Layer 2 of a small transformer language model trained on English Wikipedia (12 layers, counted from 0, width 128).
A neuron's activation on a vector x is GELU(weights . x), where the dot is the dot product.

Input weights of the MLP neurons that the questions are about. A number n stands for n times 0.0065.
n49: -31 -52 10 -4 -14 -14 -54 2 23 -81 20 -4 13 28 -26 25 -11 -1 17 25 -14 -37 -35 -40 -25 41 -2 -2 19 2 -19 6 36 13 -22 -9 5 -76 3 67 3 16 -5 -28 -17 10 20 -27 -64 -80 9 -41 -7 5 19 12 -5 7 6 -38 3 63 15 -15 36 3 -31 -7 28 15 30 68 8 -9 81 -3 -46 8 40 25 0 -11 13 1 -60 0 22 5 5 26 20 -4 -7 36 34 -39 -20 55 -33 -46 47 10 30 -8 27 -7 -30 -29 -40 4 25 -38 71 -11 40 10 25 -35 -34 -17 39 1 -1 -19 15 18 -19 -15
n57: -26 29 15 43 9 -37 -28 6 -1 -11 2 2 54 45 30 -14 -1 -28 19 -5 -14 -1 13 -6 -7 20 -20 -4 18 -38 -9 7 15 12 30 14 -20 18 -3 -6 3 -2 11 28 -63 -42 -29 8 -15 -10 -24 66 25 36 25 37 3 -28 -40 21 -28 -20 19 -21 -26 -35 15 -30 -27 24 37 36 37 1 -8 -40 -16 53 -13 11 9 -44 -3 9 20 5 -7 7 12 -22 1 48 5 27 29 -1 29 -5 -14 70 -16 -55 18 -33 3 15 -18 -12 -4 30 -28 -40 2 -20 -6 62 3 9 -40 -1 19 18 9 -36 64 -45 57 -7
n68: -10 21 -14 -19 6 36 -38 42 -28 -16 3 -17 -12 -20 23 -8 9 -2 7 16 -29 5 -5 17 -43 38 -29 33 2 -29 -5 50 -15 7 22 -1 -12 11 15 -15 -22 -34 -2 -52 -3 -22 15 21 -61 15 -16 16 -22 34 -32 11 -14 -46 26 -8 17 0 -4 20 -12 3 7 -2 4 -8 38 54 47 -8 4 38 -3 -3 -15 52 -78 34 11 -30 -8 33 3 -29 26 -33 28 12 -26 -46 -42 39 -41 -12 6 17 16 -12 7 -9 -42 50 6 -20 -9 7 52 -5 5 -17 -1 12 0 -3 21 31 7 3 50 18 14 16 3 24
n71: -23 34 -16 -1 14 10 1 2 -13 28 -14 13 -6 0 -55 3 -19 -8 -34 -39 6 -31 33 43 2 -22 18 55 -1 34 4 -12 -50 -38 -9 7 -29 14 -45 -1 20 16 19 6 42 -15 -2 -4 33 35 7 27 9 -38 -12 -12 -2 -42 21 7 -1 5 -21 -24 24 20 12 28 4 -2 -23 10 -29 21 2 -62 11 -22 0 18 63 -1 28 -8 -4 -18 -21 2 -23 21 -21 8 -1 -61 18 8 -4 2 4 -19 -33 4 32 46 46 13 24 19 -16 -4 -10 12 -44 7 59 -9 39 4 -17 23 -17 -36 9 7 9 -13 -5 -37
n110: -31 -48 -10 -25 -9 4 -22 21 32 48 67 6 31 -16 20 28 -7 12 -26 16 31 6 2 6 41 -12 -12 -27 7 -53 27 -42 -33 -68 -29 -27 17 33 28 19 -41 27 -6 0 -20 -6 -20 -48 -58 -33 -49 -17 -68 24 4 12 -22 22 29 23 -16 9 5 -4 42 -20 -31 22 -29 59 -4 -21 53 -24 38 -26 -11 22 38 9 -77 -25 -6 18 43 48 42 11 23 46 -1 -7 -44 -42 -32 11 31 13 -4 69 11 -11 -34 -25 20 -10 -2 -8 35 -13 -31 -43 6 -32 53 7 -11 -37 6 17 -28 10 -42 71 -28 -3 33 -11
n141: -6 7 -18 -23 -11 12 -6 22 -17 -58 -24 -14 -8 37 -12 0 -42 -12 -15 -2 -42 14 -7 6 -7 -20 19 42 -10 -23 19 -25 -29 34 -11 -15 6 5 57 -3 -1 -19 -41 25 -5 23 -10 -4 9 -13 5 8 18 -23 -19 12 -13 57 -25 63 17 1 -36 4 -35 37 12 -44 -12 -4 27 -19 -7 -24 29 16 30 29 -3 13 9 38 12 0 7 33 -7 24 -23 -17 -17 -1 -6 -3 49 10 -15 19 -8 -11 23 18 9 -40 -18 -14 18 -40 -55 1 32 31 12 -30 15 5 29 24 -8 -7 12 -25 -11 0 -3 -20 55 50
n161: -30 -2 -28 -10 -11 -4 -20 -10 -33 34 -32 -10 13 41 12 48 59 -5 12 -32 57 10 8 -49 6 7 -10 -14 -9 32 2 -15 45 -27 -29 9 -19 -22 -23 5 24 -30 -35 9 -6 -26 35 -12 7 2 9 5 -4 2 2 12 -34 3 -2 26 -34 29 2 59 -4 52 -18 -45 10 13 -9 44 36 -23 23 9 -1 7 19 15 41 -49 12 7 15 -56 9 -62 4 -7 -1 -21 14 -26 27 19 19 2 4 -11 8 13 -29 -41 53 -1 -20 -29 -48 -28 8 19 -14 22 13 -18 -16 6 1 10 -34 45 -31 -26 3 31 -28 20
n163: -13 -14 9 -10 -14 11 -32 27 -23 -41 21 4 9 -11 25 -2 -8 20 61 17 12 5 26 -29 -11 -16 -33 -32 21 9 33 -1 -34 -38 -25 4 45 -62 0 1 13 -22 2 82 13 0 49 48 -54 0 -5 20 20 -35 -3 -14 15 28 -5 -3 -5 6 -37 38 -22 2 0 39 -35 -51 73 -13 19 -18 6 -21 -36 -27 8 19 -1 -33 -14 -1 -1 -19 -26 14 3 -17 24 58 -47 -8 8 21 20 -24 -12 9 -7 14 45 50 -47 -8 -14 45 -11 6 -38 -64 20 -5 -28 -18 -16 -36 -12 -8 52 13 20 5 14 31 -24 9
n194: 33 20 -8 -10 21 40 43 4 14 -27 -75 -23 41 -25 -16 -20 -17 -24 -20 30 -6 -26 -34 -54 16 15 -7 14 -2 8 16 -41 -58 -25 -11 53 -31 35 23 19 -53 -11 7 -8 -18 -5 3 -41 -25 31 -24 -15 -55 9 38 -29 0 -6 59 9 29 19 15 24 31 43 -30 67 -8 31 -11 19 -43 3 56 33 -18 19 -3 68 36 -3 -23 -9 2 -5 1 32 53 34 6 13 0 -25 -26 10 -11 -4 53 14 -63 -7 -29 -60 -40 11 22 4 67 -25 16 -32 -22 9 -36 -20 -42 -20 1 15 -43 44 40 0 34 -42 14 -22
n198: 45 -12 15 35 -22 -20 -16 -43 19 18 -3 -1 7 14 28 17 -38 22 5 39 -36 0 -9 -9 27 41 46 11 -13 28 3 -42 -28 -1 6 -15 12 16 -42 -15 -2 10 -37 -40 -21 8 36 32 10 51 -22 -17 -22 -15 2 35 -6 -52 26 -1 20 4 16 -15 -23 37 -38 10 -32 28 7 43 34 4 9 -41 -17 9 12 48 36 13 21 -22 22 -30 -6 -10 20 46 16 -15 13 -26 -9 -13 -9 39 -17 11 16 -39 -72 50 -37 4 -10 -33 20 16 -28 -9 -76 41 -31 -5 2 12 -47 8 -9 16 32 16 7 41 61 -14
n201: -39 4 -6 28 -9 7 -53 -22 6 5 6 -12 -11 -18 -2 13 3 16 22 7 -9 -6 -27 15 33 24 1 -14 7 -32 8 17 27 -1 -3 -10 57 -39 22 -25 7 -28 21 -3 32 -27 -17 34 34 -27 35 -12 -8 34 -34 15 -28 1 -9 9 7 43 -17 -21 -2 26 -30 45 -17 5 -14 -25 7 25 20 -26 -30 7 7 -23 29 8 -4 13 0 -11 -17 -27 -37 6 16 -3 -31 -21 -10 -33 0 -10 42 28 13 3 29 -6 8 15 18 46 41 -4 -14 32 18 -20 18 5 -31 27 -29 -27 3 -23 6 -4 28 28 6 12
n227: 15 -21 2 -22 -25 -35 43 16 -26 15 33 -24 34 35 11 -2 -15 -17 -36 2 -21 49 37 -71 -19 -26 -28 50 -42 12 69 22 -30 -20 -2 16 31 12 -13 -30 56 -7 -10 18 -3 25 1 19 10 -6 -8 44 -7 -19 -54 13 0 6 -21 24 6 -16 -2 12 -9 42 18 -16 -18 13 42 -19 26 -40 13 2 19 22 -21 14 -39 -45 -30 -30 33 20 -53 49 -62 -16 -11 3 -7 -8 -2 47 4 -23 -41 27 20 17 -32 31 -9 6 3 10 7 6 2 -25 -11 1 -14 -5 20 19 27 -2 25 -1 -42 54 -25 15 9 71
n228: 14 -37 -7 -4 -18 14 -35 -12 17 -15 -21 15 -18 28 -13 3 -8 -18 -31 4 -6 -22 -12 17 1 -2 32 -8 68 22 -7 -9 -17 68 -21 1 20 7 -7 10 24 10 -15 8 -4 -27 8 -34 -27 14 6 -25 29 -9 22 1 24 -1 -1 -21 56 6 26 -8 7 -23 -47 -8 -20 -3 33 65 -29 -13 -5 10 -20 41 -46 16 18 -17 27 8 31 22 -3 -21 -3 3 -12 -3 8 9 3 8 -22 -20 0 -15 38 -10 -43 32 -11 16 4 -1 8 -10 -9 -13 -15 -6 1 -17 9 18 -33 35 -26 50 -28 16 -22 3 8 -13
n229: -3 37 3 27 1 10 -44 -27 -10 1 -3 -3 -13 -2 -63 35 -10 20 -44 16 5 -44 -56 -2 -31 -13 15 22 3 20 -78 37 20 -11 -39 -34 15 -22 -29 8 -5 41 -26 -21 -7 -3 14 9 29 0 23 -61 -39 -18 -33 38 25 -5 -16 41 43 3 -6 -14 20 -36 -2 -24 -6 62 -1 2 34 0 47 -43 12 25 6 45 14 -53 13 22 36 -15 4 36 2 50 -22 -39 37 -41 -16 -20 2 -16 -53 18 20 -1 34 -1 -33 22 27 -22 28 -36 -40 25 32 -13 -12 -17 33 -14 -23 11 51 51 7 25 -6 25 37 9
n243: 25 -23 -30 1 -20 21 15 4 27 7 -21 -17 1 65 -29 2 15 -14 -26 20 9 18 -10 5 -3 -28 28 24 17 11 40 -23 4 46 7 11 23 -6 2 12 12 29 15 25 36 -11 -32 -34 32 5 -14 -43 46 32 -3 9 6 -10 17 -59 -3 6 -11 39 2 21 -12 24 4 -6 -30 -34 -39 -36 -4 35 -6 10 -18 -5 35 -4 53 7 -3 3 -57 16 -72 0 -18 -38 -36 -4 -49 -9 -50 0 -3 -9 -8 15 -23 27 13 1 7 40 -2 -4 -67 55 3 -13 -35 16 -27 6 -20 -17 -25 15 18 4 -26 -2 -7 39
n262: 21 36 2 -1 6 0 42 36 11 9 43 46 -20 24 29 -1 54 19 -25 4 3 22 -42 25 16 -20 16 -7 -12 -36 -24 -9 34 3 4 47 -30 8 -60 -7 30 6 -8 3 -13 28 7 -23 -31 11 -21 -38 -7 3 25 -40 24 17 -39 32 45 -20 -4 -7 34 6 -9 46 51 29 -77 14 9 22 -44 27 0 -39 0 9 30 50 16 -28 -4 -36 17 13 -28 -37 -14 -4 5 -21 -29 -54 -38 18 4 -1 -10 30 0 43 0 40 -23 -32 -10 -13 10 19 14 -31 -36 -12 -57 15 -6 -47 -2 32 18 -9 7 -24 -10 -48
n328: -26 0 21 14 23 17 9 53 29 21 -1 10 41 36 -19 29 42 -17 40 4 31 -36 7 19 -8 -17 19 3 -10 15 6 -44 30 7 6 -68 -70 2 2 26 16 33 -48 -19 -3 -1 41 -16 4 -3 -13 -8 -27 -39 22 50 -3 16 -8 -10 -38 -6 -7 36 -20 -18 -12 -62 6 -23 24 34 53 -42 -14 24 4 58 -28 -11 46 27 26 -21 15 3 -24 -26 19 6 -12 20 -6 23 0 -13 -13 -35 -22 13 8 9 36 -35 70 35 -36 -28 -6 -36 -23 -25 31 15 -19 -13 -18 15 68 -22 -85 20 -46 14 41 -30 -68 -7
n336: 12 46 25 -25 -53 0 19 -17 -7 -12 12 -21 -25 13 5 -20 -11 -41 -23 -2 -32 32 -13 -24 -38 60 -6 3 -51 0 16 30 -12 12 -26 50 39 -20 -19 12 37 -12 -22 -7 -9 19 -17 28 17 19 -36 -9 61 10 -46 38 -8 21 55 2 40 -33 23 -17 -8 50 -28 4 7 47 -30 -8 -21 -3 -31 -32 -26 23 15 -6 -14 -3 -24 27 -6 27 34 12 0 1 34 -34 -1 18 8 24 -24 1 4 14 31 33 -26 -21 -21 3 -11 -15 -6 18 -23 57 48 -13 27 -25 58 1 -14 -24 -29 -31 -24 33 -33 -6 26 4
n355: 31 6 -9 15 74 5 26 -10 -25 20 24 52 -10 30 -36 -20 -27 20 -13 16 0 17 1 38 -79 -20 41 16 -38 -27 -52 43 21 46 -8 17 -25 -11 18 -13 2 -10 -23 -25 4 61 -54 -43 24 10 4 5 41 -30 4 -19 30 -33 -40 24 -1 22 18 15 57 2 -1 4 4 65 -19 14 85 2 14 -21 -4 50 1 -35 -14 -6 -13 6 -27 -24 5 57 2 -18 -35 14 -4 -19 35 -5 -30 -47 -19 4 12 0 -52 -37 -17 24 2 -29 23 -13 44 -4 -2 -63 17 21 13 -8 80 -58 18 -28 -46 13 34 4 2 -20
n369: -17 41 27 7 -30 -4 -32 6 7 6 -31 -12 46 -11 -7 37 41 -13 29 25 30 -49 -17 -18 37 9 28 -26 33 26 36 17 21 4 71 -24 -12 16 -82 -48 -15 -6 15 -7 -27 8 34 10 29 25 39 -11 10 -2 -52 8 -21 10 39 -50 17 14 -31 5 11 -16 -22 31 -39 -15 -20 2 -45 0 30 -24 -4 -8 5 -6 8 -37 38 -9 6 -42 21 -38 4 10 -32 -23 -23 -4 -9 7 -13 -12 2 -3 -63 -26 4 6 -36 49 -19 -25 17 22 10 -25 -62 59 56 22 46 11 -22 45 20 -5 -30 -3 12 -8 -29 -51
n438: 11 43 -74 -10 12 27 -18 9 39 23 28 17 11 50 -22 -8 33 19 0 32 -4 -9 -17 -6 44 -7 -26 17 5 -20 28 14 -10 10 -33 -25 43 21 -35 13 26 -21 8 39 3 -5 13 -31 24 5 8 -14 42 -13 2 -2 -14 10 16 53 -54 9 -61 -17 -38 14 -10 14 -16 14 -18 16 -41 20 13 -21 33 26 0 -19 -57 -24 -7 -23 1 -36 -13 -4 -20 -16 16 -20 -3 2 27 -27 13 -22 32 21 -27 17 -40 -53 -2 -12 -19 27 25 -47 11 -13 14 -25 -4 -1 9 38 64 -31 13 -11 -7 6 11 34 18 -39
n441: -2 18 -44 8 -32 -22 -8 17 17 -28 12 -75 24 -31 52 36 4 -14 5 8 -8 18 4 -3 24 11 -22 -29 4 -36 38 20 -4 54 32 19 27 30 66 47 55 25 1 6 17 24 11 -12 10 -19 -47 -3 -40 -50 -7 4 -17 12 47 -30 15 -63 21 38 0 1 1 4 -43 -40 29 6 -7 -14 5 3 32 -30 -1 -2 17 42 28 -32 -42 -38 -26 7 -3 33 2 7 18 59 -28 12 39 -55 16 10 -31 1 -33 -49 26 -10 -10 -4 -18 15 -7 -38 24 11 -31 -9 16 -46 40 -43 7 8 41 77 6 36 -61 23
n478: -38 -6 18 18 -1 -31 -4 -7 -24 7 27 7 -16 -5 -23 -12 20 -69 -17 29 16 38 13 -16 27 -22 -3 23 -32 -6 8 57 -2 -35 -7 14 -2 -3 65 -57 -33 -17 -30 -37 51 -2 -32 40 -4 7 -16 14 -22 -21 20 16 33 -56 -57 28 -17 -21 -13 -3 -2 -18 -38 13 10 2 5 -81 -6 52 -47 -24 25 30 6 2 32 -36 -9 -23 -14 -2 42 21 5 26 -20 9 17 23 -28 13 55 -3 -11 -42 30 -31 2 24 26 1 11 5 -18 16 -8 29 -34 21 26 -47 31 -25 -10 -11 -13 -26 59 9 19 42 3 30
n479: -49 30 13 -28 17 18 -5 11 32 -7 15 1 12 5 19 5 17 -15 -44 -33 5 -27 -18 -2 10 -16 -58 -32 -19 5 51 -28 2 -2 -14 -32 40 15 57 -36 30 34 -2 -49 -76 -33 35 -3 -15 46 69 18 15 0 16 -4 38 -13 26 -7 -24 -36 -16 24 -2 4 2 -13 -21 -5 2 -10 1 -12 -12 16 -72 30 7 -36 -16 3 13 2 -27 -3 38 -34 44 40 -11 29 -40 4 31 -8 -15 -11 17 18 15 -60 -59 7 21 -15 -16 -27 8 -2 15 38 -5 42 11 -31 16 -6 19 16 -26 35 -60 -6 16 -17 39 39
n489: 73 -44 27 -3 -14 -49 -26 33 63 28 -31 -18 28 22 7 -27 -19 -17 -18 -4 39 -7 -18 -18 -30 3 -19 47 -52 11 5 39 -94 50 25 18 -7 -15 -45 59 10 17 21 18 -4 13 49 2 3 -4 -20 21 5 -19 -32 -8 8 -4 27 6 4 -28 35 1 -43 15 22 -11 -17 -50 23 -46 -38 -15 -28 8 29 -25 19 -7 -4 -30 -14 -25 -32 18 27 -30 11 -12 -16 43 3 38 -55 12 8 -3 44 6 -31 -21 39 -20 -13 39 22 -5 29 -2 -2 -11 -29 -6 -19 17 77 31 7 -35 -23 34 -29 42 2 32 25 -3
n490: -9 13 29 4 -35 -27 -26 11 -9 14 -20 -15 33 -2 -54 -1 -23 -27 -16 -31 -4 -3 17 18 15 33 7 0 -29 -3 45 -42 24 30 -24 8 3 8 65 4 3 -15 1 3 6 -10 13 4 3 27 -21 6 -12 -30 -16 -30 -17 -15 14 42 -6 0 56 -12 13 -37 35 21 -2 16 -23 11 39 -18 3 -8 1 20 12 32 3 -14 -23 -24 -9 -25 25 -31 7 1 -10 -7 7 1 34 34 13 -1 -18 -20 10 4 14 2 5 10 8 21 18 21 6 36 5 0 -4 -23 13 19 -16 -5 -10 -21 23 25 -9 -20 4 18
n510: 3 -29 -10 9 17 8 0 21 -36 -22 11 -33 -41 13 24 -31 -4 63 9 33 11 -6 20 -22 27 -72 -12 10 -45 -19 -4 3 26 -13 -2 42 20 15 -23 18 27 24 -49 62 -1 -37 -51 12 25 -60 2 -11 -17 -30 17 9 9 15 11 14 -2 11 32 -12 5 1 -19 16 15 -6 46 15 21 -1 10 -36 -52 -35 26 -16 -54 -2 36 -11 -26 -12 17 -35 40 25 -8 23 27 1 6 20 -1 -23 -49 10 -12 -23 -4 -11 -7 62 -1 -25 26 -14 -39 -12 9 9 6 -39 -31 3 13 -17 12 -90 54 11 9 19 -12 -46

Each question shows a token from some text and the vector x that enters the MLP there. A number n stands for n times 0.041.

" Ocean": 46 -36 34 10 -12 17 4 -19 -43 -2 -6 15 21 -34 2 -2 37 22 -8 -14 18 15 23 -11 -4 -20 10 17 16 -7 -24 -24 4 -32 -22 -17 0 1 12 -11 -13 20 37 -38 -47 -7 11 -12 22 -8 24 -16 7 9 15 32 -22 1 -7 -52 -20 15 50 10 4 -12 51 -6 -12 3 -33 3 -1 -9 1 -32 55 -13 -18 -16 7 11 42 -18 12 -5 17 11 4 -6 39 -40 23 9 -18 -5 -7 34 46 -9 -2 42 -23 -21 -7 -34 15 -15 -19 0 -14 7 17 12 -12 13 -4 -3 -11 22 18 12 15 -35 -42 14 -34 18
The neuron with the highest activation: n161

"otte": 27 -45 5 37 -29 47 4 -25 -20 -10 0 7 61 -19 26 -20 15 24 6 -8 9 -8 20 -12 5 -17 17 -15 25 9 -1 -13 0 -38 7 -11 6 8 -1 9 -12 -2 47 -37 -24 0 21 -31 12 -17 19 -22 3 10 19 -4 -20 46 -35 -18 17 -20 28 8 -44 -10 28 12 -12 -14 3 12 -19 26 -24 -25 20 -27 -20 -18 14 14 -5 -30 -4 22 -2 -9 -16 -1 55 -15 -2 10 9 -21 -16 18 30 -13 -6 7 -10 0 -43 -72 20 -2 3 22 21 29 18 43 -10 -1 15 14 7 -1 -23 -16 -5 -4 -23 13 -6 38
Which three neurons fire most, strongest first? n441, n198, n243

"Source": 53 -25 -14 19 -1 -6 -12 14 -20 -13 -20 6 -57 -29 18 10 13 1 2 -20 9 -12 17 -19 -2 -15 31 19 15 -27 -6 11 13 -34 -8 -4 -26 8 -13 15 -27 7 47 -29 -8 5 -7 16 12 7 -5 1 10 -2 -20 25 -7 36 -20 -36 -20 -13 74 -31 -26 -39 8 -15 18 25 -11 0 25 -18 -36 -3 19 21 -11 8 -4 7 -4 -29 48 30 -11 32 10 16 42 -4 -4 -12 -16 13 -15 17 78 -7 -19 7 27 10 0 -32 -44 -11 8 5 -4 6 10 44 15 2 -18 13 27 6 -13 -16 -9 -14 14 -43 -19 27
The neuron with the highest activation: n328

" 5": 42 -37 -15 3 15 29 19 -33 5 29 -10 17 1 -30 9 -14 -1 22 11 16 22 -43 31 -15 13 -25 31 -6 -19 3 -45 17 13 -27 13 -14 -10 -7 -9 12 -11 41 30 -10 1 -19 -26 2 14 15 41 -6 -5 -6 20 18 -13 7 -31 -29 18 -9 20 13 -56 -14 20 3 5 -4 33 27 -17 -1 -29 -34 17 -31 -7 39 -34 9 -33 -36 -2 2 2 40 4 -25 34 -5 -15 -4 12 -7 -33 11 24 -34 5 33 -37 -9 9 -29 -2 -3 26 9 -36 17 23 17 -13 2 38 21 -12 15 5 -11 -17 -12 -12 15 -10 9
The neuron with the highest activation: n198

":00": 32 -43 -4 -1 45 6 3 -11 -3 15 -8 2 7 -48 15 -10 -5 19 -14 -21 -18 0 21 7 9 -27 1 27 7 -10 -24 -15 -18 -41 -18 5 26 27 -17 10 -28 -6 19 26 -8 -15 -9 6 10 5 54 -11 31 -17 12 24 -56 12 -44 -41 -12 2 37 2 1 -8 13 -2 5 -23 44 16 -9 6 -30 0 5 -41 -29 13 -12 12 -30 -29 36 19 -4 37 -29 17 34 -54 12 16 7 -9 30 -1 35 -31 2 22 -23 0 7 -8 -25 -24 19 -3 3 21 20 35 -10 54 27 0 -20 3 5 3 -29 -20 -31 -13 6 8
The neuron with the highest activation: n227

" |": 29 -22 -29 9 -20 -1 34 -11 -16 19 -11 13 -19 -21 5 -3 -13 32 18 -15 7 -11 19 -25 4 -34 -6 21 6 -4 4 60 -10 -28 4 -17 -8 26 19 2 -23 22 21 -12 9 -4 2 17 8 -6 24 -19 -15 18 -5 -5 -30 8 20 -25 4 -21 35 16 -22 -19 25 11 -1 7 -8 28 -36 -8 -35 -35 6 -16 -14 -17 -20 13 -29 -20 21 -1 -10 27 14 -10 14 -34 -6 10 3 1 2 68 52 -12 -11 48 -23 20 -17 -40 -17 -10 40 16 -3 22 17 9 1 7 10 -13 -13 33 3 -15 -23 -32 -20 -6 -12 30
The neuron with the highest activation: n336

"h": 42 -41 -1 6 11 28 29 -2 -24 19 -18 -25 -16 -32 24 -40 28 5 -3 -23 4 1 50 7 13 -17 26 -12 7 13 11 19 20 -3 -24 -14 45 -22 -9 -25 -35 20 14 -30 -47 -2 2 -45 26 -24 6 -14 -13 7 13 0 -17 -21 -28 -23 -3 -22 13 13 -13 -18 16 -38 13 6 9 4 -28 34 -39 4 -21 -17 -10 3 -1 -19 -49 11 7 33 -15 21 3 22 41 -12 19 -37 -13 -15 11 13 70 -1 -27 36 -3 12 3 -25 28 12 11 35 30 10 20 20 -18 40 -2 1 16 17 8 -18 -7 13 -27 -25 -3 -7
The neuron with the highest activation: n194

" the": 13 -22 -13 11 -41 32 36 -22 -11 13 -8 -10 -27 -40 7 5 46 -6 15 -2 -9 16 -16 6 18 -26 12 -15 3 -5 -10 25 17 -33 -9 12 12 -3 13 -4 -20 28 37 -23 -2 20 2 -1 27 6 22 -5 -27 4 6 -12 -3 10 -40 -13 9 10 29 13 -37 -5 23 -9 -3 -8 -4 12 -18 -33 -39 -21 9 -5 -14 -14 7 -12 -20 -36 20 6 10 41 40 5 39 -21 3 15 1 -14 -1 54 55 -19 -3 9 -12 17 13 -46 -8 -28 25 55 -28 -16 1 -26 15 -1 -4 23 -9 -4 10 -4 -17 -1 0 -19 -44 28
The two highest activations, in order: n478, n262

" 12": 47 -44 -32 11 15 36 20 0 -3 17 -13 7 -17 -55 29 3 -1 28 3 -1 11 -42 -3 -2 -13 -30 25 -19 -6 13 -3 11 16 -6 17 -14 -17 -8 -4 3 -27 44 28 15 7 -33 -27 -4 27 7 15 6 17 -6 15 5 -1 12 -42 11 7 -31 25 5 -56 -12 12 -23 0 16 9 18 -31 6 -23 -10 -1 -38 11 34 -10 14 -30 -50 4 -13 2 20 5 -25 38 -20 -10 -5 -2 -9 -32 -3 42 -14 16 39 -30 15 12 -34 -9 -17 28 -4 -10 0 25 30 -12 3 46 -9 0 15 -7 -35 -11 9 -25 19 9 32
The neuron with the highest activation: n489

"1)": 47 -31 -11 25 0 38 17 6 -35 21 -1 -5 9 -38 7 2 0 -7 30 0 -7 4 -3 -4 2 -26 -16 -16 0 -8 1 39 -5 -28 -32 -4 4 21 22 -11 -4 3 15 -8 -11 -6 24 -3 2 -17 14 -3 9 20 10 15 -5 26 8 -34 17 -30 26 9 -53 -13 46 -14 -21 -5 2 39 -23 20 -34 -13 -1 -5 -30 -18 8 13 -20 -38 17 38 23 55 5 -4 34 -3 4 -23 17 -6 12 13 52 -16 -16 32 -13 9 -42 -51 -29 -8 21 8 5 27 23 20 -21 9 -1 -16 -27 -1 4 -1 -44 -10 21 4 -32 23
The neuron with the highest activation: n163

" Fle": 17 -28 -11 30 25 19 -13 -20 -15 -9 -13 -17 7 -40 -25 -4 36 18 -60 8 -5 0 28 23 -15 -12 29 19 19 -9 -13 -23 -14 -20 21 3 7 29 -1 -6 8 -22 30 10 -56 -3 10 -19 23 -12 52 -26 11 13 16 10 -22 2 -21 -43 1 -24 31 0 13 -32 55 -16 -24 -4 4 -1 -5 35 -3 -32 40 -11 -23 1 -21 19 -16 -9 11 -17 15 21 16 -1 27 -15 55 -30 -5 -10 -9 -11 38 -49 -2 41 -10 4 -8 -38 5 15 10 -5 -10 13 19 -15 2 26 15 -21 -11 13 16 22 -2 -30 -2 -18 -10 32
The neuron with the highest activation: n229

"|": 54 -6 -26 15 19 6 29 -8 -31 10 -11 10 -9 -31 -5 -10 7 25 13 -11 -14 11 -10 -11 -13 -10 -5 4 0 3 -10 20 20 -30 -4 -15 12 10 3 16 -37 23 29 -33 -11 -32 14 -16 27 -5 37 -28 -11 14 -37 -21 -21 10 -12 -13 30 -32 50 50 -36 -16 24 1 -31 -1 -7 17 -16 -9 -10 -27 27 3 1 -11 -20 -2 -21 -18 12 25 15 41 33 -1 17 -41 -6 10 12 7 10 44 46 -26 -14 18 -4 3 8 -58 -26 -2 31 29 -4 21 8 -28 -5 9 -8 12 -29 25 -22 -17 2 -9 4 -1 -36 33
The neuron with the highest activation: n194

"o": 31 -30 12 33 -20 29 12 -21 -46 7 15 4 6 -16 18 -31 17 3 0 18 17 7 12 -14 12 -20 10 -11 3 12 -13 -1 16 -16 -28 -17 -1 10 -2 13 5 34 31 -41 -28 2 46 -25 13 -22 21 -8 -7 10 -22 -10 -25 -6 -24 -26 15 -14 25 3 -68 -16 39 -21 -1 0 -14 14 -32 46 -26 -15 15 -39 -21 -3 2 14 5 -4 11 15 1 17 -2 -8 60 -6 -12 -16 6 -3 -15 29 43 -21 1 49 -1 -4 -11 -73 12 -21 19 13 5 2 -16 21 -7 -29 19 2 14 6 35 -7 25 -28 -20 1 4 23
The neuron with the highest activation: n198

" December": 66 -53 -25 30 -9 28 3 -21 -6 20 -3 -15 1 -35 6 1 -14 52 26 -5 5 -9 -9 -4 23 -32 -11 3 33 -5 -2 8 0 -21 -30 3 10 -10 -16 -4 -37 -12 20 20 -7 -8 -7 -8 29 10 8 15 -7 20 0 8 -23 18 -21 -31 22 -56 14 21 -30 3 11 -10 6 8 21 31 -23 30 -8 18 15 -36 4 -3 -11 -12 -16 -5 4 29 2 24 0 -9 62 -23 7 17 13 -1 4 15 35 -33 -6 -15 -31 2 13 -66 -14 -17 29 12 -8 14 16 37 16 36 12 13 -18 -1 -24 -23 -26 8 -12 -47 -14 6
The neuron with the highest activation: n228

" to": 21 -59 -12 10 -19 9 14 23 -35 4 5 16 -1 -32 9 17 -21 9 2 15 4 -3 -6 1 2 -39 5 -39 4 4 -17 18 13 8 -2 -5 -15 14 -11 -17 -9 -9 19 -23 -4 20 35 1 47 13 52 -14 -6 20 -6 -22 26 23 -24 -41 -29 -28 27 -2 -25 -3 17 -6 -15 -9 18 11 -22 -33 -6 -10 19 -15 -1 -20 -13 23 -19 -12 43 18 4 44 -21 22 48 -45 2 9 12 -14 20 46 65 -26 -9 13 -9 1 15 -45 10 4 14 -19 -11 -18 17 5 30 23 3 -6 -4 14 -26 10 -22 -21 -8 -31 -26 19
The two highest activations, in order: n369, n243

"ts": 20 -20 16 -5 -8 32 10 -6 7 -8 19 9 33 -28 21 10 -4 31 3 -27 16 24 40 -28 1 -11 6 1 -17 -5 -29 4 0 -35 2 -13 13 13 28 -10 -6 29 23 -50 -68 0 20 -9 11 -28 19 -10 -4 6 8 -22 10 4 -43 -52 -17 -21 54 -10 -25 5 13 -17 6 -16 -6 21 -2 -3 -26 -43 18 -18 -19 -18 -12 -1 -4 -4 9 12 -29 30 17 18 20 -15 26 2 11 2 -6 25 83 -29 9 34 -16 -1 -28 -32 19 -13 10 5 -26 34 23 30 -23 46 3 -8 4 21 27 -27 -10 -29 13 16 -6 -15
The most active neuron and its activation: n479, at about 1.1

" gu": 15 -81 -8 54 -14 17 9 -26 -35 -7 -40 17 -32 -88 20 35 5 21 -1 4 5 12 5 -18 -3 -27 57 6 13 -4 8 2 20 12 -13 -31 22 16 32 13 -20 -23 31 -17 -7 -1 9 0 11 -4 40 6 7 6 -13 -4 -17 6 -12 -22 -22 -20 -3 -14 8 -21 21 -25 9 15 -3 3 -30 1 -21 -17 55 13 -29 -3 5 1 4 4 23 -7 10 15 13 -4 49 -4 -5 -9 -16 -28 -15 2 41 10 -2 18 33 0 29 -31 -16 -14 33 12 5 4 -23 -16 -5 -15 21 -12 47 -18 28 15 -4 -25 0 -25 -17 10
The neuron with the highest activation: n201

" there": -1 -26 14 18 -7 -19 5 -14 -13 32 -55 -6 13 -74 -35 31 -16 30 -2 1 -21 12 -1 5 5 5 -11 -13 -14 -12 14 9 14 3 -4 3 9 36 54 0 -20 -25 18 -3 10 -22 12 20 2 9 12 -1 -20 5 -37 -6 4 31 -10 -32 -4 -27 70 -21 -25 -17 9 0 3 -15 -1 7 -22 8 -50 -18 14 2 -24 -15 8 8 -15 -10 34 39 -11 43 1 13 39 -64 10 2 31 2 -13 -4 15 -5 -2 -35 -7 17 9 -13 19 -3 30 0 12 26 34 -3 13 28 23 -18 -36 3 -13 -1 -26 -5 -20 12 -20 40
The neuron with the highest activation: n490